Layer 3 of a small transformer language model trained on English Wikipedia (10 layers, counted from 0, width 128).
A neuron's activation on a vector x is squared ReLU(weights . x + bias), where the dot is the dot product.

Input weights of the MLP neurons that the questions are about. A number n stands for (n - 128) times 0.0044.
n25 (bias -0.458): 105, 145, 149, 139, 148, 135, 103, 157, 79, 100, 129, 128, 134, 154, 108, 139, 135, 132, 118, 152, 107, 107, 88, 111, 132, 112, 71, 136, 122, 121, 131, 119, 159, 117, 108, 94, 126, 99, 139, 197, 142, 153, 127, 166, 139, 122, 88, 136, 84, 166, 122, 147, 181, 162, 115, 92, 98, 144, 161, 69, 152, 134, 75, 86, 120, 176, 107, 139, 129, 110, 178, 68, 180, 102, 97, 133, 162, 94, 84, 128, 105, 155, 140, 146, 143, 155, 141, 164, 97, 93, 199, 136, 141, 139, 138, 132, 172, 148, 109, 100, 103, 128, 123, 141, 74, 98, 120, 124, 131, 92, 151, 82, 141, 128, 158, 121, 81, 191, 129, 131, 237, 112, 131, 104, 138, 178, 75, 102
n69 (bias -0.445): 196, 72, 133, 100, 175, 133, 96, 101, 122, 156, 147, 146, 133, 121, 89, 95, 80, 117, 137, 100, 143, 125, 128, 83, 167, 131, 70, 151, 84, 147, 198, 175, 209, 115, 61, 169, 101, 126, 162, 154, 139, 104, 54, 116, 164, 119, 144, 173, 101, 202, 100, 145, 152, 124, 177, 179, 104, 111, 139, 116, 103, 171, 163, 132, 115, 111, 117, 193, 84, 136, 200, 167, 158, 109, 125, 153, 120, 113, 134, 105, 105, 195, 169, 100, 163, 163, 172, 153, 196, 110, 74, 100, 117, 139, 122, 62, 71, 140, 122, 108, 84, 88, 127, 63, 121, 193, 166, 149, 165, 128, 126, 126, 149, 106, 130, 80, 112, 176, 121, 44, 193, 142, 102, 128, 48, 40, 96, 110
n85 (bias -0.266): 167, 153, 174, 125, 153, 95, 85, 129, 86, 122, 144, 152, 138, 132, 176, 156, 108, 157, 152, 137, 170, 164, 121, 63, 112, 136, 30, 164, 170, 171, 163, 235, 135, 148, 181, 121, 149, 113, 113, 115, 151, 112, 69, 168, 88, 101, 146, 147, 84, 180, 71, 142, 158, 184, 140, 61, 117, 70, 114, 136, 113, 122, 127, 128, 82, 165, 148, 241, 119, 106, 121, 93, 171, 65, 135, 110, 136, 169, 95, 118, 121, 157, 118, 179, 100, 199, 141, 136, 85, 97, 90, 119, 119, 138, 144, 33, 121, 52, 150, 175, 138, 89, 136, 178, 103, 167, 109, 76, 146, 122, 149, 111, 107, 127, 77, 173, 96, 113, 109, 92, 175, 137, 128, 157, 154, 106, 159, 78
n128 (bias -0.014): 128, 144, 193, 153, 191, 83, 186, 146, 133, 139, 139, 117, 213, 144, 167, 131, 121, 116, 100, 135, 125, 55, 119, 143, 131, 109, 122, 172, 67, 126, 113, 89, 165, 110, 171, 117, 101, 144, 135, 99, 89, 144, 132, 88, 129, 145, 185, 169, 83, 127, 97, 156, 127, 71, 89, 179, 171, 133, 96, 214, 121, 138, 72, 65, 57, 161, 109, 161, 131, 93, 147, 101, 108, 136, 141, 129, 182, 161, 108, 122, 136, 168, 108, 83, 104, 158, 164, 104, 102, 116, 118, 95, 90, 189, 128, 185, 187, 94, 130, 112, 84, 108, 123, 135, 174, 85, 160, 102, 145, 138, 105, 128, 121, 167, 114, 91, 125, 164, 143, 121, 127, 158, 76, 109, 101, 132, 91, 126
n202 (bias -0.205): 110, 175, 135, 94, 188, 70, 160, 128, 104, 140, 139, 144, 219, 140, 127, 190, 135, 121, 126, 211, 165, 87, 149, 115, 122, 56, 202, 174, 153, 192, 143, 51, 191, 77, 91, 156, 107, 146, 104, 114, 163, 76, 110, 106, 70, 123, 106, 150, 117, 164, 118, 87, 142, 93, 126, 155, 98, 138, 195, 90, 119, 175, 109, 152, 114, 134, 113, 91, 89, 95, 139, 46, 88, 126, 155, 139, 137, 71, 187, 126, 118, 136, 123, 83, 114, 106, 150, 176, 126, 59, 140, 145, 110, 91, 86, 98, 108, 166, 146, 114, 86, 94, 149, 137, 108, 124, 178, 88, 123, 158, 151, 130, 140, 116, 147, 81, 131, 205, 144, 123, 72, 176, 147, 164, 113, 127, 102, 84
n224 (bias -0.023): 134, 167, 131, 125, 184, 79, 168, 152, 152, 202, 172, 151, 127, 55, 138, 91, 91, 143, 124, 108, 138, 83, 129, 162, 164, 62, 123, 134, 124, 143, 137, 99, 166, 168, 116, 195, 82, 139, 222, 100, 122, 142, 93, 163, 193, 87, 145, 174, 138, 111, 146, 149, 111, 104, 141, 97, 129, 175, 158, 126, 152, 106, 148, 100, 137, 112, 120, 156, 132, 95, 135, 79, 137, 159, 125, 68, 188, 148, 91, 149, 136, 180, 132, 116, 122, 119, 101, 114, 135, 122, 94, 90, 140, 147, 140, 104, 142, 119, 141, 124, 132, 137, 194, 167, 132, 109, 194, 123, 133, 105, 146, 93, 155, 93, 115, 129, 158, 155, 177, 133, 144, 160, 110, 146, 168, 82, 92, 137
n243 (bias -0.241): 199, 158, 205, 101, 130, 166, 67, 126, 110, 141, 146, 155, 129, 133, 135, 118, 87, 153, 129, 138, 66, 171, 68, 77, 64, 124, 15, 189, 138, 91, 148, 170, 155, 156, 71, 102, 127, 129, 157, 130, 128, 153, 76, 161, 139, 115, 193, 145, 98, 108, 187, 99, 155, 119, 123, 170, 114, 60, 111, 112, 99, 121, 79, 124, 58, 141, 152, 133, 89, 102, 145, 120, 120, 188, 102, 130, 119, 102, 82, 176, 85, 121, 146, 155, 180, 182, 146, 153, 125, 82, 59, 118, 128, 190, 78, 98, 154, 95, 130, 139, 136, 147, 78, 105, 158, 202, 174, 129, 93, 135, 147, 204, 161, 90, 144, 140, 110, 118, 109, 113, 188, 132, 129, 138, 130, 111, 103, 103
n246 (bias -0.260): 77, 189, 155, 131, 210, 73, 172, 121, 97, 179, 163, 132, 141, 128, 175, 194, 81, 145, 121, 150, 101, 90, 109, 79, 146, 127, 149, 189, 164, 86, 138, 85, 155, 133, 150, 130, 85, 157, 169, 99, 113, 154, 118, 126, 179, 132, 96, 130, 143, 79, 161, 105, 122, 138, 168, 156, 141, 215, 161, 158, 145, 163, 84, 89, 66, 107, 84, 157, 115, 140, 114, 109, 156, 90, 104, 147, 123, 144, 103, 86, 157, 159, 114, 104, 105, 130, 129, 99, 102, 168, 163, 161, 115, 98, 101, 94, 154, 200, 53, 113, 145, 113, 102, 122, 155, 87, 52, 93, 124, 68, 133, 125, 181, 127, 160, 192, 196, 145, 178, 109, 135, 143, 156, 114, 139, 126, 111, 110
n268 (bias -0.190): 167, 105, 179, 131, 179, 75, 99, 128, 107, 79, 206, 170, 160, 161, 87, 132, 99, 130, 135, 110, 187, 153, 81, 89, 91, 163, 113, 143, 71, 127, 144, 199, 159, 74, 80, 113, 35, 167, 249, 111, 145, 104, 68, 98, 145, 134, 153, 142, 99, 134, 97, 91, 162, 192, 141, 160, 183, 139, 150, 164, 104, 175, 100, 176, 149, 173, 148, 135, 114, 123, 140, 166, 135, 78, 113, 111, 144, 156, 117, 145, 112, 239, 109, 159, 99, 173, 141, 99, 170, 132, 117, 107, 120, 131, 138, 78, 60, 100, 91, 87, 92, 146, 140, 97, 157, 134, 130, 105, 157, 114, 92, 134, 167, 105, 102, 129, 170, 208, 160, 115, 115, 137, 127, 79, 111, 109, 164, 100
n294 (bias -0.011): 117, 132, 130, 95, 142, 86, 142, 63, 156, 158, 99, 117, 167, 120, 127, 153, 117, 147, 95, 154, 135, 92, 111, 97, 128, 111, 140, 97, 143, 129, 176, 98, 194, 86, 138, 159, 116, 165, 150, 92, 133, 125, 29, 113, 102, 121, 140, 132, 135, 185, 178, 113, 139, 110, 141, 149, 173, 175, 160, 136, 131, 138, 145, 118, 85, 71, 152, 147, 108, 146, 192, 107, 159, 120, 149, 125, 102, 112, 160, 125, 153, 202, 161, 136, 151, 191, 139, 89, 134, 88, 137, 138, 115, 128, 104, 155, 74, 196, 148, 124, 75, 114, 116, 83, 128, 96, 191, 175, 177, 138, 121, 115, 144, 87, 141, 144, 179, 112, 113, 145, 194, 186, 182, 150, 173, 183, 80, 153
n464 (bias -0.156): 136, 122, 169, 162, 202, 78, 155, 140, 138, 149, 115, 175, 147, 188, 130, 189, 80, 127, 207, 159, 150, 135, 100, 51, 131, 167, 140, 161, 122, 96, 139, 142, 160, 115, 105, 109, 96, 133, 87, 69, 107, 130, 144, 43, 166, 131, 152, 133, 119, 119, 107, 104, 143, 118, 84, 182, 212, 194, 147, 87, 130, 144, 100, 126, 96, 152, 164, 90, 82, 58, 74, 110, 161, 148, 108, 90, 157, 143, 105, 139, 121, 146, 82, 120, 92, 108, 89, 124, 141, 75, 150, 88, 132, 168, 179, 68, 137, 169, 142, 129, 79, 77, 64, 91, 168, 100, 155, 141, 154, 135, 98, 125, 145, 148, 126, 166, 99, 177, 147, 189, 138, 157, 145, 74, 137, 157, 62, 107
n478 (bias -0.288): 78, 126, 179, 186, 209, 106, 133, 157, 152, 163, 107, 172, 203, 136, 161, 120, 93, 149, 105, 134, 96, 64, 151, 113, 78, 116, 102, 213, 153, 79, 116, 150, 146, 98, 109, 144, 71, 194, 114, 110, 109, 127, 146, 80, 200, 94, 23, 150, 130, 113, 146, 153, 140, 139, 68, 115, 125, 172, 137, 125, 146, 130, 47, 158, 109, 190, 123, 107, 122, 47, 128, 151, 162, 140, 169, 154, 176, 170, 141, 183, 105, 149, 125, 158, 49, 107, 193, 81, 90, 124, 149, 144, 114, 174, 205, 127, 166, 156, 96, 91, 132, 74, 122, 130, 123, 82, 62, 85, 90, 106, 77, 102, 144, 128, 157, 123, 159, 182, 116, 95, 159, 136, 140, 55, 225, 190, 135, 130
n480 (bias -0.250): 191, 107, 101, 131, 128, 197, 158, 116, 136, 109, 126, 120, 67, 146, 98, 139, 142, 147, 88, 123, 158, 113, 157, 89, 129, 162, 79, 166, 177, 130, 169, 185, 138, 190, 125, 160, 100, 102, 161, 119, 146, 137, 134, 120, 156, 89, 137, 122, 135, 60, 173, 115, 156, 151, 96, 101, 127, 100, 70, 104, 93, 175, 143, 148, 111, 190, 202, 187, 147, 133, 107, 86, 153, 136, 21, 126, 144, 84, 52, 78, 139, 64, 164, 136, 140, 123, 93, 133, 98, 135, 161, 143, 147, 146, 166, 118, 126, 112, 155, 138, 159, 130, 112, 122, 97, 132, 150, 63, 163, 105, 140, 64, 159, 168, 102, 196, 71, 152, 168, 140, 178, 173, 139, 144, 192, 60, 147, 143
n532 (bias -0.074): 138, 123, 127, 126, 127, 96, 130, 148, 115, 137, 140, 173, 95, 174, 168, 134, 103, 129, 119, 128, 105, 127, 126, 125, 108, 155, 70, 127, 135, 119, 128, 204, 112, 145, 129, 105, 97, 149, 170, 79, 147, 150, 110, 120, 74, 100, 138, 181, 112, 149, 130, 100, 81, 131, 153, 106, 122, 97, 93, 136, 119, 142, 105, 68, 121, 131, 180, 185, 77, 115, 74, 108, 168, 177, 69, 162, 125, 146, 128, 127, 136, 84, 150, 135, 120, 186, 181, 120, 147, 109, 93, 151, 115, 148, 113, 116, 96, 197, 131, 135, 102, 122, 136, 95, 121, 200, 134, 164, 136, 151, 82, 107, 144, 160, 117, 157, 80, 167, 89, 92, 154, 137, 75, 125, 84, 119, 155, 99
n536 (bias -0.241): 147, 85, 157, 139, 84, 102, 86, 124, 163, 129, 172, 117, 85, 126, 130, 134, 121, 163, 110, 158, 105, 97, 108, 112, 80, 135, 182, 146, 90, 128, 136, 87, 162, 122, 122, 143, 66, 183, 200, 115, 100, 82, 87, 110, 116, 164, 217, 171, 124, 158, 114, 182, 135, 123, 118, 175, 76, 161, 81, 124, 115, 142, 80, 149, 107, 144, 199, 113, 138, 170, 103, 172, 80, 149, 127, 120, 173, 123, 171, 120, 136, 136, 158, 108, 105, 98, 161, 82, 140, 89, 142, 83, 66, 163, 115, 121, 104, 104, 116, 54, 99, 132, 163, 91, 145, 64, 110, 128, 153, 100, 119, 171, 85, 128, 99, 150, 130, 134, 71, 130, 81, 144, 160, 37, 167, 113, 153, 84
n547 (bias -0.141): 100, 117, 126, 153, 121, 147, 130, 151, 170, 142, 177, 156, 159, 138, 131, 147, 129, 151, 96, 145, 114, 180, 154, 105, 130, 96, 148, 135, 134, 129, 155, 110, 76, 86, 87, 105, 112, 180, 181, 177, 126, 121, 83, 152, 133, 143, 175, 159, 132, 149, 143, 147, 125, 130, 171, 136, 129, 202, 138, 161, 143, 139, 163, 151, 98, 75, 163, 128, 90, 137, 116, 134, 122, 117, 107, 112, 153, 149, 130, 65, 104, 133, 120, 191, 112, 95, 108, 111, 137, 169, 162, 154, 95, 170, 139, 135, 111, 126, 120, 111, 124, 117, 110, 101, 118, 61, 145, 166, 121, 126, 154, 98, 134, 116, 125, 179, 92, 146, 93, 147, 95, 99, 184, 95, 106, 69, 101, 135
n573 (bias -0.086): 86, 165, 190, 136, 179, 84, 127, 141, 101, 152, 117, 123, 128, 131, 123, 155, 125, 132, 140, 228, 107, 92, 85, 93, 150, 98, 171, 148, 108, 107, 130, 41, 155, 74, 118, 123, 100, 105, 150, 109, 97, 82, 72, 138, 142, 61, 112, 147, 140, 155, 57, 134, 174, 97, 111, 134, 163, 151, 154, 133, 119, 145, 148, 166, 130, 118, 123, 125, 140, 134, 113, 71, 111, 116, 133, 134, 177, 136, 109, 169, 107, 175, 71, 63, 116, 85, 100, 126, 109, 108, 131, 108, 121, 123, 137, 136, 127, 186, 165, 44, 122, 159, 125, 149, 136, 127, 150, 137, 167, 142, 162, 107, 150, 60, 164, 104, 120, 190, 172, 140, 117, 174, 143, 135, 109, 151, 145, 124
n604 (bias -0.167): 199, 146, 117, 147, 131, 137, 147, 96, 95, 166, 122, 139, 96, 131, 84, 113, 100, 136, 129, 130, 134, 156, 78, 76, 114, 107, 178, 122, 168, 103, 169, 157, 79, 159, 118, 76, 141, 146, 116, 137, 141, 118, 122, 158, 98, 139, 156, 115, 125, 117, 157, 175, 163, 167, 102, 126, 130, 162, 111, 143, 110, 150, 140, 141, 156, 152, 113, 127, 113, 110, 133, 59, 130, 114, 79, 108, 133, 144, 78, 139, 139, 181, 126, 141, 140, 126, 139, 114, 158, 78, 177, 131, 96, 146, 141, 133, 92, 111, 106, 141, 154, 94, 133, 93, 11, 122, 132, 108, 118, 172, 84, 74, 156, 130, 113, 161, 82, 140, 140, 121, 201, 128, 136, 83, 96, 83, 122, 152
n618 (bias -0.247): 65, 155, 139, 120, 117, 70, 80, 154, 131, 104, 134, 129, 103, 119, 80, 144, 128, 123, 179, 173, 112, 116, 111, 94, 112, 94, 188, 203, 88, 104, 139, 81, 138, 155, 154, 149, 64, 162, 202, 116, 104, 148, 124, 91, 166, 116, 138, 169, 108, 145, 107, 138, 177, 145, 75, 107, 160, 178, 153, 98, 121, 127, 83, 109, 87, 105, 129, 123, 140, 85, 115, 91, 118, 143, 115, 150, 144, 131, 137, 94, 99, 180, 145, 108, 87, 121, 133, 115, 113, 107, 119, 154, 121, 94, 130, 196, 148, 157, 155, 122, 97, 156, 104, 105, 136, 57, 187, 124, 89, 155, 102, 145, 118, 103, 140, 146, 185, 140, 92, 116, 132, 126, 162, 111, 136, 160, 127, 102

Each question shows a token from some text and the vector x that enters the MLP there. A number n stands for (n - 128) times 0.061.

"M": 146, 129, 141, 135, 111, 131, 109, 118, 132, 121, 150, 107, 108, 120, 114, 139, 149, 123, 118, 75, 140, 136, 119, 138, 139, 143, 131, 101, 146, 111, 135, 130, 105, 117, 120, 101, 162, 124, 109, 130, 166, 148, 143, 116, 123, 132, 150, 104, 131, 135, 123, 127, 122, 107, 117, 122, 128, 133, 113, 103, 126, 115, 122, 123, 134, 118, 110, 120, 124, 120, 99, 127, 128, 125, 123, 157, 119, 141, 126, 119, 138, 152, 130, 143, 150, 117, 126, 148, 126, 134, 120, 139, 157, 136, 96, 150, 132, 130, 111, 139, 163, 129, 119, 138, 120, 140, 120, 97, 139, 144, 122, 158, 73, 144, 118, 138, 105, 119, 120, 105, 134, 99, 126, 147, 139, 132, 125, 134
The most active neuron and its activation: n604, at about 1.7

"de": 111, 127, 120, 127, 126, 136, 141, 127, 141, 123, 128, 136, 114, 105, 135, 109, 153, 116, 143, 117, 132, 125, 160, 133, 144, 132, 122, 100, 129, 121, 113, 128, 143, 131, 150, 116, 143, 128, 121, 100, 154, 134, 143, 140, 127, 122, 143, 110, 135, 135, 146, 132, 128, 103, 171, 108, 121, 117, 117, 121, 141, 117, 114, 147, 136, 128, 92, 113, 146, 131, 157, 107, 99, 123, 154, 129, 121, 136, 154, 120, 151, 108, 123, 106, 144, 104, 90, 173, 114, 134, 120, 129, 158, 136, 105, 135, 131, 126, 127, 143, 144, 134, 154, 133, 141, 139, 138, 126, 125, 134, 140, 131, 92, 142, 116, 98, 118, 109, 94, 139, 98, 138, 146, 119, 137, 123, 132, 129
The neuron with the highest activation: n202

"ec": 128, 131, 132, 156, 130, 118, 142, 121, 128, 110, 146, 133, 127, 130, 104, 113, 128, 110, 116, 86, 113, 142, 129, 124, 98, 154, 133, 128, 96, 115, 100, 145, 122, 128, 128, 96, 108, 122, 156, 123, 132, 129, 136, 123, 118, 155, 144, 113, 124, 155, 145, 130, 148, 144, 118, 134, 110, 124, 134, 136, 105, 112, 149, 127, 129, 101, 101, 118, 133, 156, 130, 138, 109, 123, 118, 157, 131, 113, 108, 126, 150, 139, 121, 140, 151, 133, 121, 120, 130, 131, 130, 124, 127, 98, 104, 121, 112, 131, 143, 125, 140, 117, 147, 129, 137, 126, 128, 134, 133, 157, 133, 139, 95, 112, 123, 97, 147, 130, 105, 87, 122, 102, 121, 112, 109, 120, 167, 149
The neuron with the highest activation: n268

"q": 135, 106, 124, 144, 151, 136, 148, 149, 128, 109, 104, 115, 127, 118, 116, 124, 172, 121, 132, 133, 121, 108, 123, 140, 129, 123, 133, 115, 109, 132, 105, 129, 112, 129, 118, 107, 126, 138, 104, 127, 139, 126, 144, 128, 149, 147, 133, 117, 143, 94, 101, 137, 122, 101, 128, 139, 117, 117, 149, 92, 132, 138, 148, 137, 131, 111, 125, 117, 126, 157, 124, 126, 98, 125, 123, 128, 135, 125, 125, 135, 115, 120, 95, 140, 148, 121, 128, 157, 112, 140, 112, 125, 134, 126, 123, 151, 121, 126, 138, 134, 144, 120, 95, 143, 135, 89, 89, 137, 114, 172, 151, 161, 93, 114, 147, 127, 119, 108, 111, 130, 134, 123, 131, 115, 133, 125, 150, 122
The neuron with the highest activation: n573

"ch": 131, 105, 130, 135, 135, 118, 128, 144, 132, 114, 112, 80, 115, 131, 131, 119, 125, 110, 130, 111, 154, 140, 141, 138, 120, 144, 139, 124, 128, 119, 97, 136, 142, 113, 138, 117, 131, 107, 121, 130, 161, 119, 123, 134, 138, 119, 139, 107, 156, 129, 129, 123, 123, 119, 140, 122, 120, 99, 125, 120, 134, 104, 165, 125, 126, 124, 125, 131, 129, 118, 117, 138, 119, 137, 125, 149, 152, 154, 135, 139, 126, 119, 108, 104, 129, 133, 121, 138, 198, 120, 134, 128, 138, 112, 79, 133, 116, 150, 149, 103, 133, 135, 128, 123, 152, 143, 113, 127, 137, 157, 138, 125, 102, 135, 163, 112, 116, 116, 110, 116, 98, 134, 141, 139, 114, 133, 140, 140
The neuron with the highest activation: n573

"in": 130, 139, 127, 150, 140, 158, 121, 109, 111, 127, 110, 119, 142, 164, 127, 132, 140, 104, 104, 97, 118, 140, 129, 130, 140, 135, 146, 140, 105, 119, 101, 134, 121, 127, 109, 123, 135, 132, 133, 136, 129, 126, 147, 117, 134, 139, 138, 101, 143, 150, 146, 114, 147, 132, 140, 133, 126, 140, 140, 117, 126, 89, 107, 108, 158, 138, 140, 122, 155, 116, 122, 131, 106, 148, 142, 139, 150, 134, 117, 104, 126, 122, 121, 129, 137, 120, 124, 145, 113, 134, 125, 94, 131, 95, 132, 118, 133, 125, 153, 140, 130, 130, 155, 148, 142, 133, 127, 103, 137, 117, 120, 141, 68, 143, 86, 121, 145, 139, 142, 135, 134, 120, 129, 110, 123, 125, 164, 135
The most active neuron and its activation: n128, at about 0.04

"ore ": 129, 149, 135, 136, 118, 115, 135, 107, 127, 119, 108, 96, 119, 138, 104, 142, 127, 104, 103, 128, 139, 161, 118, 152, 130, 159, 130, 94, 119, 158, 135, 134, 114, 117, 142, 133, 129, 130, 131, 132, 146, 111, 117, 144, 135, 130, 118, 144, 139, 118, 118, 134, 106, 125, 105, 95, 126, 105, 124, 112, 161, 100, 141, 112, 123, 145, 129, 104, 110, 143, 122, 121, 149, 127, 130, 121, 144, 166, 126, 117, 161, 128, 117, 136, 168, 137, 139, 144, 127, 121, 139, 128, 122, 115, 91, 142, 120, 111, 106, 145, 146, 120, 148, 151, 117, 115, 102, 119, 122, 151, 117, 131, 104, 112, 114, 126, 137, 111, 122, 116, 136, 116, 150, 111, 155, 134, 132, 142
The two highest activations, in order: n85, n604

"all": 151, 130, 124, 110, 143, 133, 155, 143, 115, 121, 130, 120, 122, 119, 125, 123, 168, 131, 123, 102, 129, 121, 121, 146, 143, 124, 124, 95, 108, 142, 117, 99, 127, 116, 158, 127, 163, 103, 132, 154, 120, 132, 148, 101, 132, 143, 118, 128, 123, 98, 140, 148, 124, 85, 135, 121, 126, 110, 112, 131, 128, 105, 124, 103, 133, 122, 130, 116, 141, 118, 106, 128, 113, 142, 160, 124, 116, 124, 146, 126, 117, 129, 101, 116, 146, 138, 124, 140, 114, 128, 139, 125, 135, 120, 134, 137, 145, 106, 155, 157, 102, 119, 140, 121, 141, 109, 137, 104, 111, 127, 124, 142, 88, 148, 120, 103, 123, 110, 151, 127, 137, 169, 115, 132, 135, 131, 143, 141
The most active neuron and its activation: n128, at about 15

"es ": 117, 126, 147, 115, 103, 109, 121, 115, 132, 129, 105, 130, 115, 128, 127, 130, 131, 97, 136, 126, 131, 145, 124, 130, 136, 145, 131, 107, 120, 135, 131, 139, 119, 131, 133, 114, 125, 127, 133, 119, 153, 150, 125, 130, 131, 137, 108, 128, 138, 115, 145, 128, 122, 148, 115, 109, 139, 106, 107, 111, 197, 105, 141, 112, 151, 139, 131, 129, 106, 142, 80, 138, 128, 120, 121, 103, 137, 145, 137, 117, 162, 93, 111, 156, 130, 121, 141, 154, 116, 112, 138, 132, 155, 136, 93, 140, 113, 130, 138, 132, 155, 130, 137, 157, 122, 124, 121, 123, 101, 117, 106, 156, 111, 102, 122, 133, 137, 110, 130, 121, 128, 110, 134, 134, 135, 144, 148, 136
The two highest activations, in order: n532, n85

"The ": 128, 141, 131, 142, 118, 129, 130, 92, 152, 136, 122, 108, 127, 105, 143, 117, 125, 94, 118, 99, 130, 111, 128, 111, 130, 121, 148, 118, 131, 147, 129, 120, 112, 121, 146, 121, 150, 115, 114, 120, 147, 137, 116, 117, 125, 134, 119, 97, 147, 142, 107, 120, 122, 120, 135, 94, 122, 102, 126, 92, 201, 111, 153, 139, 131, 136, 128, 129, 135, 141, 136, 145, 119, 131, 126, 136, 101, 129, 141, 128, 156, 107, 117, 134, 147, 142, 102, 129, 146, 128, 152, 125, 122, 114, 124, 131, 134, 111, 97, 129, 155, 131, 130, 116, 140, 122, 123, 128, 128, 138, 133, 136, 107, 129, 123, 135, 134, 94, 137, 133, 135, 109, 122, 116, 114, 152, 120, 169
The neuron with the highest activation: n294

"\n\n": 119, 131, 110, 105, 107, 134, 130, 124, 118, 133, 126, 105, 117, 107, 138, 119, 97, 100, 119, 147, 149, 135, 125, 150, 126, 140, 131, 131, 139, 133, 123, 130, 133, 125, 142, 92, 146, 115, 116, 147, 115, 143, 111, 132, 108, 123, 128, 119, 129, 130, 140, 128, 134, 121, 146, 122, 139, 123, 123, 95, 168, 123, 140, 129, 144, 140, 150, 114, 127, 135, 132, 110, 96, 142, 135, 104, 106, 151, 130, 132, 153, 139, 142, 132, 136, 121, 118, 127, 126, 120, 146, 133, 137, 110, 99, 119, 130, 139, 130, 169, 163, 123, 141, 146, 112, 115, 117, 155, 130, 146, 130, 125, 115, 130, 152, 134, 109, 96, 119, 124, 145, 129, 158, 156, 127, 121, 118, 190
The most active neuron and its activation: n604, at about 4.2

"| ": 103, 112, 119, 123, 130, 133, 148, 129, 142, 124, 119, 120, 134, 115, 132, 133, 153, 117, 138, 122, 121, 121, 140, 141, 149, 122, 155, 124, 103, 122, 121, 112, 123, 115, 130, 114, 131, 137, 115, 168, 125, 137, 141, 122, 129, 146, 136, 119, 122, 125, 126, 132, 131, 111, 125, 146, 135, 128, 146, 126, 228, 122, 119, 124, 132, 118, 121, 118, 144, 141, 139, 136, 124, 133, 145, 138, 148, 113, 135, 136, 119, 118, 134, 123, 117, 122, 120, 136, 107, 126, 154, 125, 123, 141, 125, 132, 157, 125, 133, 117, 153, 137, 134, 141, 146, 129, 90, 112, 116, 137, 124, 155, 102, 122, 137, 123, 142, 95, 103, 134, 109, 110, 163, 122, 126, 148, 128, 151
The neuron with the highest activation: n478

".": 172, 113, 136, 127, 135, 115, 140, 133, 121, 138, 134, 90, 109, 109, 111, 126, 127, 76, 104, 101, 140, 130, 138, 153, 128, 127, 134, 128, 119, 114, 119, 138, 149, 141, 101, 138, 151, 124, 136, 120, 141, 136, 131, 132, 150, 124, 124, 115, 146, 142, 131, 132, 128, 142, 156, 126, 119, 102, 120, 113, 169, 119, 167, 132, 130, 128, 122, 123, 133, 134, 122, 142, 97, 145, 120, 149, 140, 133, 113, 130, 111, 111, 128, 123, 144, 143, 148, 138, 130, 160, 121, 148, 136, 111, 111, 115, 140, 127, 144, 162, 110, 151, 105, 144, 139, 127, 111, 128, 111, 144, 108, 125, 138, 125, 116, 133, 126, 100, 123, 86, 144, 107, 139, 137, 123, 114, 128, 135
The neuron with the highest activation: n69

"202": 126, 142, 133, 119, 124, 158, 136, 125, 118, 112, 132, 116, 107, 152, 155, 134, 145, 98, 129, 120, 164, 126, 148, 154, 131, 127, 132, 109, 117, 110, 136, 144, 128, 117, 126, 104, 126, 122, 111, 133, 113, 170, 128, 135, 122, 164, 115, 112, 122, 124, 150, 110, 98, 138, 149, 126, 112, 126, 136, 92, 149, 119, 128, 115, 140, 100, 116, 109, 154, 131, 136, 121, 114, 170, 134, 146, 134, 125, 170, 139, 131, 107, 132, 119, 142, 138, 136, 117, 122, 136, 149, 136, 134, 104, 113, 127, 133, 135, 139, 155, 136, 123, 128, 107, 115, 145, 111, 133, 117, 127, 123, 138, 117, 124, 146, 139, 127, 90, 93, 111, 125, 106, 113, 139, 109, 114, 113, 128
The neuron with the highest activation: n532

"om": 107, 139, 136, 131, 96, 123, 110, 143, 155, 103, 97, 117, 112, 87, 144, 99, 144, 128, 112, 117, 115, 151, 140, 127, 133, 150, 119, 97, 137, 112, 112, 134, 117, 122, 122, 101, 165, 127, 113, 149, 136, 118, 141, 131, 120, 123, 140, 100, 138, 126, 127, 109, 114, 112, 123, 142, 111, 112, 123, 109, 120, 117, 121, 118, 118, 129, 106, 123, 160, 103, 126, 162, 144, 138, 140, 140, 140, 150, 109, 150, 148, 110, 94, 111, 138, 122, 139, 155, 121, 128, 118, 120, 151, 130, 122, 126, 143, 124, 128, 143, 165, 130, 139, 128, 136, 131, 145, 109, 147, 140, 147, 162, 101, 117, 125, 129, 112, 118, 109, 138, 119, 120, 128, 126, 116, 127, 137, 116
The most active neuron and its activation: n243, at about 1.8

"to ": 137, 128, 130, 118, 131, 125, 148, 120, 137, 135, 127, 98, 116, 96, 123, 128, 169, 131, 130, 103, 127, 129, 137, 140, 116, 119, 135, 124, 134, 128, 133, 135, 113, 119, 112, 123, 120, 132, 119, 154, 134, 142, 136, 131, 119, 121, 145, 136, 124, 139, 133, 121, 132, 107, 125, 126, 128, 141, 135, 121, 211, 126, 124, 135, 111, 114, 117, 129, 132, 142, 127, 121, 109, 116, 149, 145, 127, 133, 132, 111, 190, 105, 148, 123, 144, 138, 106, 149, 126, 150, 165, 129, 136, 153, 140, 122, 139, 123, 156, 148, 149, 149, 143, 166, 126, 140, 125, 136, 118, 138, 135, 120, 111, 131, 121, 114, 135, 111, 114, 118, 122, 141, 151, 133, 135, 135, 140, 151
The most active neuron and its activation: n547, at about 0.27

"St": 140, 136, 99, 135, 119, 140, 118, 142, 111, 146, 112, 128, 126, 112, 135, 145, 140, 126, 131, 133, 133, 129, 125, 138, 137, 130, 108, 119, 137, 123, 130, 134, 103, 138, 130, 91, 134, 118, 121, 108, 113, 155, 142, 110, 120, 133, 134, 116, 105, 137, 112, 142, 145, 96, 139, 83, 140, 95, 130, 125, 125, 123, 132, 125, 138, 140, 114, 116, 143, 120, 126, 139, 97, 133, 136, 128, 144, 112, 149, 132, 145, 131, 143, 143, 127, 136, 108, 132, 147, 120, 139, 139, 162, 118, 113, 132, 117, 122, 132, 146, 137, 137, 131, 122, 108, 148, 92, 132, 110, 106, 135, 155, 55, 117, 134, 117, 151, 94, 104, 126, 125, 110, 127, 127, 132, 131, 121, 155
The neuron with the highest activation: n85

"by ": 113, 122, 125, 139, 115, 142, 140, 112, 140, 141, 151, 106, 142, 98, 110, 134, 142, 112, 122, 109, 135, 124, 134, 108, 118, 111, 129, 123, 125, 132, 130, 94, 120, 129, 131, 127, 145, 136, 126, 142, 140, 156, 117, 122, 124, 131, 149, 155, 137, 116, 123, 130, 132, 95, 123, 123, 110, 126, 126, 114, 191, 115, 127, 125, 121, 103, 130, 139, 137, 169, 129, 128, 119, 119, 141, 150, 133, 148, 153, 130, 181, 117, 140, 108, 150, 126, 120, 149, 135, 139, 137, 120, 127, 144, 117, 147, 135, 105, 143, 158, 138, 116, 131, 139, 123, 145, 114, 116, 118, 129, 130, 105, 106, 119, 132, 146, 144, 124, 110, 135, 120, 131, 146, 139, 119, 111, 140, 179
The neuron with the highest activation: n547